Layer 3 of a small transformer language model trained on English Wikipedia (9 layers, counted from 0, width 128). Numbers have three digits each and are written without spaces.
Take only the direct path to the model's output, skipping the later layers: a vector added to the residual stream pushes a token's score in proportion to its dot product with that token's output vector.

Output vectors of the tokens that the questions are about. A number n stands for (n - 500) times 0.0027.
"ates": 520678434658312768482457448521556479364462716469585365500571344503192336404341551483455518483520698423357451365574405493344567433595459389538486340587295512852625661536335500579304491667625390404512611356453577490430419371624481510580393479381549457629711711600629636331650517409614395667306598590558565356601477491465375604492705237543586492419344448587513630559575440386595644291517
"cer": 656573360560504519719537413318573508792448407373439492560557589398420149375541598473618579474580460427593225137442421456179649620733530353435442674444182477968525556294469254595517525633650595323669607399594401453593550446307528592575493414640619391593465528550486536520344500477836380708324590541379525500590529681226647541598411282500766629352585465527611569519618421643504533587489
" Species": 441619324620537507601357634450643481333596641558364432620466419410401318454555410486645738629399580340585448575526383599368470712490606504339273535468541129936436406378625611428400379547580778510396489335439445473429351326372493587641361444452297448570529452579513525466255607625415529469430532359432309698560462364630500563623480537580500475575173500627816472204569571481312669599609
" would": 639381397612233605544492488368452433414467583562484512645355203457431510311492610544468488352323472468435529615637456500307475500636518601373497444628276566602299510455373691543320534430584458585596476439581475580609393565467320458519453506458702474435580476491752561285528467497577515497513642611621541530620458519436585586507329359495513599450583512563714578430460517431556371560535
" debut": 675436229725403400666596664295345630619464569643588500409357288605329203356484621500741533554314169559555528529643500490226566326580384248421479459559440542669417663503490549427545323549473496332457593300510534581477534319605358565558446565330456604619342604581412562701601522567573432603584602459532573613371242610445563500483637642305593688513541425630726546447584343363657527616383
"elf": 763467463894249500657510606482507609477596342587599455646578475663379599708734427378450635591420368581363394452510479363099460590435423394402315445518517483752320621382608747525393482432465183399534571588603372442564387295455386379543388434350350388617495526796549433300507504425521374358412545458544408655482314520205688684550508451467386537558420366431583506690435366461334453688446
"ord": 373368505607359428611509486598553748524344550536509551401469275149541535563399713380611568304413500467415355497509414402345645473363489560572484556351360554687395562412600617408478722477556301369466357432455507445640679470466494572599343566530420399546547550708685584435398507516455500451344537418534388574452469432283374659534698362580500507454441281497462531436468564678512672613480
"able": 436705375650382689447315479424487645303524616436573441353613554621494326428677615419386677476268459361659582570420340593274675421388616392450543551368324209678378691455445384692569592288609585453528615433416358618434364287619639589558303471533594519356737534465513591455743446595570484386472402769599675526618527653236355523525484402473434472507511546540555426632577413645469600353315
" Location": 714627298537403542575415435279555515441581611628494555357633364529542306449409389633525302434635234347548409569595321771484664405570549400358500698448550223906715559371423578449319447623733522577365511492583489400493688320554615364592472590486380484464551454553455578485651493497559485414426610613411407569244551461437309504516695290506519468596433511758684463477698334700581603473412
"er": 512350533633604272476409568602444693435389345392575352348680534602491488381457664474562419451440595457573312211410414361234461446680472695405647587509232326524442355491400517391456460477267295332449625611407619641449438368500551662511575563566540593388402320472551549459441520375627472552390504579548407457462438470375331468644500281478419460445521477582456466545400338451366405482549
"sc": 472670438526485444692362448250411643438500513487596558440491561500773387582573491500601517431260469228662579544435402646247704567570441626582635540487546298884623621440375634435284440507560588451647582468481518435497585537484479440539447597357680453374521591482413427527559517474564491568452671522316672749417472479295640589759417279461642408691465388414601605549518580553625440546536
" |": 558418361387472449418515548624572388608562590451592406397508559593670492523598346491566452537459535549372569493498411382680461457500492513522558529590574581588485443544552430511462549542441559486578594570522528390463431513523480458486498552549442514516500408433450667498607397604489510587418440459460543450560529626610436620636446565402478542394437387463462430360466673498542434421544
" old": 561369189650416488526391539227603685519476634306437567520586371362447379479560576604448478427532484513497650414709355488166514406503421491586488354401546525431340558426556726508395439485544481392455634520394286436577529472471577541543571525687451486668692556739405589413317404394587406327489599545617430506566529584469526510625656647451430604564526525522737399641422425766438702477491

Output weights of attention head 2. The head adds the sum of these rows, row i times number i of z. A number n stands for (n - 500) times 0.00079.
o0: 502672630598477716384470482447656376361520489473385519612462554406505328375419487591499461555495448504551498441609434572645510641616439531434390550533317388462462450594316471495388557553485541410536575517611548524484508601506616644406548419491604568431402487514481399635467630492478398481452542498369455475445439493336355502411531437720504424565414468437384461434546512514294552546556
o1: 555694457639426411511425622455454560434407509485315498564485242578761437551398576394576342480380435304758593496555383589563370630711401470293631491490222363771623488583294419432242554570282376467558638467495573587560543558551437400616503469435652519524525474336358507660448590581643627422594545615505548601523228462379372705586665415604404301431349416530409552594390578436479547500572
o2: 413330799495494592612622431486509516477314497451636480515444611791693649550315651376205611270631870448357434450326621287558906455355454589522633436576590673261311288446709489551728478362775443398729539493523444468461428713476549461753509251604399415404548374373550575508672192548410810625600327711510569555481668219512405367504288523176558677604705493563452445565416558704685508667520
o3: 364505406559526530455448488498491625550580438516322581524524310274354474346639537510828521645503298628503536513494489673498216364544650567594214544405585320855489704547559761370341568626331504595281421497229367533423490358538518452435411605262486605572586547555426493560467563436608107413671476301440397481479502820638579626566609526662296401383526347540664670424770440477553473366402
o4: 638501656527528435589560504484449581484456471460442637383625468425432451563491395538400509410647458374639484365470478529432614521536456380506496688414541381360631491525500493487360581523575367529593405423699409599401459477678506492440551476527458357428554562333511374540456529598566677473392641367429427511484449478460226339507653453454724605642590471373283538572549546510705451486625
o5: 444519570273590585519558490607630556506741489507554540387447622383406409469469496396470609602595513486503466384494593565292502415399502545617591596486742523433652464294580402413551452408562390633388586382534491546542352503460426547248510467555325536650520679488459384455402579543515517503532391470494537531418483492533466415476457440426443628586584614273441390575609396524410479602525
o6: 436550372607407638507456581472462551568575581454428597545524465392595420379629491514790470619286351543525613436556473681587170482568505559473263484525452455748454533694426595470488432656300466613322548388449509554638516474460605384467502503424665552558571332654530492451444573416747227374563400390560553435470341700541635629572470541705309323381317412561497620510574434459351384478438
o7: 560288684355511456567480524541537505627628563462664423442511558602499547615632483435541594511657607507194509279396612235564514421507541422783383479523849591406457646606724538459803281484506547596448563697530496441377523562482539563575478567584262512475444532670353350441537328481411517537572470376421555546523593625524547459541256712387491484562572462420727375485427540535575474564507
o8: 671549661598638453632558572553354399449263553504594322502478505730502486454481385591668566429467638460585353485355466457495802569447614582511662559431482527346404232610492438481464571518507572473687604557678580594418666498669588540895540431553408438516448157315397496500567266486477637502579518554451480543519439429549287364512421409214730619600496384573380161426551693606680476592434
o9: 362692361530446279443580468486426541470540454504376600591509288450625329490282580371687293489349306344610662439607396634638195590592403557361497481515273399973513553638403542374317537682287534420481592457370344470570474597449546369518352515331776528712653448503501743620485769480731453403435569607468627623638225639458577736607719497566509400409447498595539675464550392463365473472476
o10: 397496524598524499466475577487464421491586487453426518583682542423433416502618584491548503531354420643452544419655448619729328443583501508427247420418513424452538301546381512396584489427453479555498481446499509577456571421470375573407564375435488433459672381522399459366368539450361364395573528403651421498641458396466651534372588392645451359497467521563413504523565553606277420416484
o11: 538511479583552539359517600512400476496523561357587530424491533519539513524647469476516580475421572495602644595412599454230586445534664453437370412543404478413436380496520524569426617323329554504480574419538583603526436526553452409757574562676389423536564572163483542479421419452603549463575437500368439485408540614462448524419495498501362426550561567457533372563507541474489512563447
o12: 635353467557407264534451562629392354566455578521611425490387363704671397606517518502531408410499376367325456498438371444414565405499452488434464369484532589548438581577654413521577447685503546360557521713509683609591746541358654463836482382609629417503425432604534646459513373564546544535564498517645657443563397560526582594625462541362685432434496511554531460514429576556493400379489
o13: 487265434507600458490456465391452618641474519447737464514532677554634623552478447403532434470690629646389417521367544229604574368476633481579622652570599759277482535564520471525547523304325587441553484359456479555388405594471420362589548652681496494788461440575580610605520447478504608566465469403453627506475487578542481417548527498284596742607563561334481466522692541415518614503480
o14: 257430664394604579631574488481471602484541450534682451262577500540542691482246525505301504389395562498512380496495554456577415400406503486583574667382836597408570389595486522445610477406549468476650589474571400311506539333433447441724384512408451395534571582454590505446555509503433595563492613480335650473469579501598478437395540455439561672338573448628429629521455522537528588495624
o15: 419634464581520481482549399428382549373515513462446432504475320396465271341427513614624405617474350317718664409640486685578302508715367659388552614570316347889542467644323571337222495626530357529549800339446457489575599639499487387380292425179854474529604448348634434614473721412663415425313532624482628527558241770576436612638727467613385454444491315641456764463661463351480466503519
o16: 618238511564543435625597334578686493459587497494622468407520490645602550665527522497472629516756496623305415466548701418479707482308536491633487537530639487190438570377589477567568424476601667454698458609544420525358497506497630730530622609607427415337369557629553525580632186516574506536600432526398573466605663442512475482410434531354616648475631583569606349364377612584493443441432
o17: 488559546458382512505412419542527661533497481471552417452707444454464582395363333458607578532509344342469376496559501502536385470506626545622485626480509387465762700537557532412392632557398435666411511438375487714618578409414463313468297435496385607444480426446459369571387396416484482414455558435436367563366409646658430471642580492690514476549608295577586476442424390370402485396589
o18: 228567604625640583422645418641469409458594518436546354460536551343237561601694434678535616544529466643533528530523503526544420479494519521575365466459503456459509493336579690580539439479591453472532416556493449464503484468497458624514535545356391344486505567391471546415480542458517346413598383447522430441642659572588607480380528598475324442557517631472374432502616497590494362551474
o19: 523720526591500549350331493552593440345525559563333505631544516293221582496427524577544566444410450563707580502461462714681367605441579524480401553403298425541492392408363597602432621544492400437404315493574413542437384364546437683216461418381469517482427419392491537510369567507463391283445525464625275413576583486479526435486609508566377356505537670436485644445477483428445352426583
o20: 486552403395382362439498556521533386475542562401451543582475451627634261567384446605515411445469340464482471496598309612665501515637440522350454427492528481452621621557332363459451569521551612522499442427622496655529542450528625580251412476542730541485507540518248136595363531568445530390492496507539572294511339493318469547455640422551618395330512464489617437540364477337466560464425
o21: 449516484435587476598435678615455476468585353632419453557504752729529543573640424548546464484383453686412375604373664377497490397322552483549408447492669532288448491397675455560619518734407691344455459604503490470566485485481471641849545525662199575461553544709416496523577466600372364432491503157229435383593548586573590494485377578404509539548632602455443318485402547660494427480438
o22: 531394515482355596612517465482537490505393487427466507598473614666483477406590588501513418562507563599446492324541524471335469499405481514460618377630453507373468421287673594452595321340568508442531467393441438486526449621541454566410608353434257497639481567519646615570531448390371567426451382532635369471560598414401399414614350426408455660615524544484523306454525394506537620678370
o23: 368617576653649449594526366562510434427506527572468433463566438511678524593589589382449508522479611527445703556590608538536318518528459486581479356492408565537497345553598596571548231529542505492562645525527452319642452511531684516855493448394499379529424416463526565412759509404476438400581283477508635499631580634524591577564581566560351473548490653633474469543616575634435378520382
o24: 604283602471499445583447498492607408560497523440589537415344644667557588621561622466250572431556623568228391521450504322669723453281517339483607368618564650249315632566571425596680465413674520539707367600502569399409486553569503605505675408731522430356408568510527472513430332579290616591600449546640649417414673404440461303319321439294613594464607467394669353483443533567717525555414
o25: 405640303450494486488525427494469580447471507543315525517539521381474494446599494550514473609240397469487515505614417672520292543599440527424336504472439323582524665377385639513404462800464544566433471444415424377536425520533491403535371494498483580539523523534431358471425590458576318376482486383495646446488434620439612584522606519663320456514318501456562855547610396487519525426439
o26: 526562334362446484338204670490539407558554509467552557496382505403377242485519429686702330444439345441470579539591412655367448498541390560537433540383343420562412628491508386505496595379401369474280450580476535574531641479541437540088420438347591568559618529657637470464445720518520474490514469484765313499434417487449506508511536368656357318557462567367445661531698404480315503583583
o27: 631381528536503599385589608547377351509784545517509582415440626361298546482712202516606688610573576789432527511380541517389461499442544340598384564461761549279564441386575504428561619294444673580266487651463637626330380480516383516311618494614318559592531637507305302420520500484458397566606473421404384483479514424622615403429368586644527480597495692310329310442471478545330613370606
o28: 322428522578729576446559541430322567590405474375607503460425452511472487615383556406383568375450530341417403434548480513306537424520476676463522547461389592641346395517561509416489509469556346466679521367502449452546455480470480334970468419502449412512562421300536682477521365521514561541479378404538577530483563581532436596561627377375421573482570405533482531485592602574656359539485
o29: 407675324582457499407628536445483529379598555592419538520456372484458312305509244808626541611424289593600506627757357796337472665544495442323451418544307308523511678486360607457252634590376461488433413641491483608478510244535516475290471497236682512387551640595451492530536718490633168435562595587498531437504408657404404485415621403737478276506377423491457413570611392419272612589427
o30: 438536574303451503734462384448503576562429508501514473518310281582750370512312524290495405391604437466472521405540518498381541400503474453520602423385420678432543537448547431423515492532476305409538590380484554646644558503418538536530433303377766473372535462663648594590411479492393633466357395502739433605510456554491361452477463460487450541547360472478464369523322526520414490530471
o31: 601385474631547455499546426377376507507459525369553501632434454661639452445603552282645320604565424609533418438446434386618543710528487420367644442635348613535463621620509533322475375707452644352566561501624531542465561581570595607721323488316807710713413487630321600569536442546395472446461379580553728389508291609260286550546511567423504481398374352403640542612518494497577441450310

Each question shows a token from some text and the vector z that the head gathered there. A number n stands for (n - 500) times 0.0049.

" of": 458506481504469487531528458573420511511516456467508509439452462497489515462490503511473498500474
Pushed down most: "able"

" the": 510543431580527485573461502615517473548482482561464592495513574508490515440546500462491531539516
Pushed up most: " Location"

"and": 568511541430472474527434531415477531520479508497565436513554422480566540483453539467500608496474
Which three tokens does it push up most, strongest first? "able", " would", "er"

"s": 475459472545482472519513477478501505512511488480567512526472466509537550503498495496481530511500
Pushed down most: "sc"

"ations": 500514556453445497524489440583582529484410447583417456507487562381539520452507492479569536519543
Which three tokens does it push up most, strongest first? "ates", " would", "sc"

" art": 502478509465476498497525478500526495474506476498505505515490486465534508466495473516513528522517
Pushed up most: "elf"

"ument": 515474530457487496483505491491496485458504514498499471510504459470507499486462512500491485524464
Pushed up most: "ord"

"elf": 486522544486537472508438478528497480556482533492525503471494506484485484525482528465487458550454
Pushed up most: "ord"

" le": 466575550514584499482434461433489512555437557569500522456560504517501520552471526373538437534458
Pushed up most: "ord"

" important": 484463487497454479507518438500532492499517469471504498536490462471537494479486484553515534503502
Which three tokens does it push up most, strongest first? "elf", " old", " Species"

".": 547598441521579450524419538603524468492511528597486536453491547492466489460514495445512638521557
Pushed up most: " Location"

" all": 476476505460502537482479508494512469496477523501552486545542450510474515470477492547473493498420
Pushed down most: " debut"

" dou": 479573512403482471441411495532466508497482492518507447517605432362562472524472487419591418462503
Pushed up most: " would"

"ational": 475458527509513482434522468441505504518462492445550517525533497541521494568519521492549456507502
Pushed up most: " |"

"2": 458586526418437390541484610568621477641542440581479391438412537385518585561403566475463570577691
Pushed down most: " Species"

" as": 526526523435507511439489520506488502487470490505515484512546483483489500488482516503509499528483
Pushed down most: " debut"

" from": 499475489543537504504525554364519536505446462484506503510438530468513520584519509500538597474519
Pushed up most: "able"

" season": 472522513449487478488463527518510518525481463523517484503492494480509516496507494483486520505540
Pushed up most: " would"

" and": 577460516415503481518417549374523527482469509501556420539557461465532537497474515500487622451468
Which two tokens does it push up most, strongest first? "able", " would"

" Rev": 477444542474490483465560486442501486508540500450558508507471475529550500497494468503516482530509
Which two tokens does it push up most, strongest first? " |", " old"

" government": 527490495498527502519494528477505493519474486506534517554506519466509555497497468447490591513504
Pushed down most: " |"

"ch": 497468512503501491512511498503491501531515500481511552500456511530506526507514482506499495523488
Pushed down most: "ates"

" name": 548554403553542558575490486478565511502395497515403458522565560469450505493569564503487594526439
Which two tokens does it push up most, strongest first? " Species", " Location"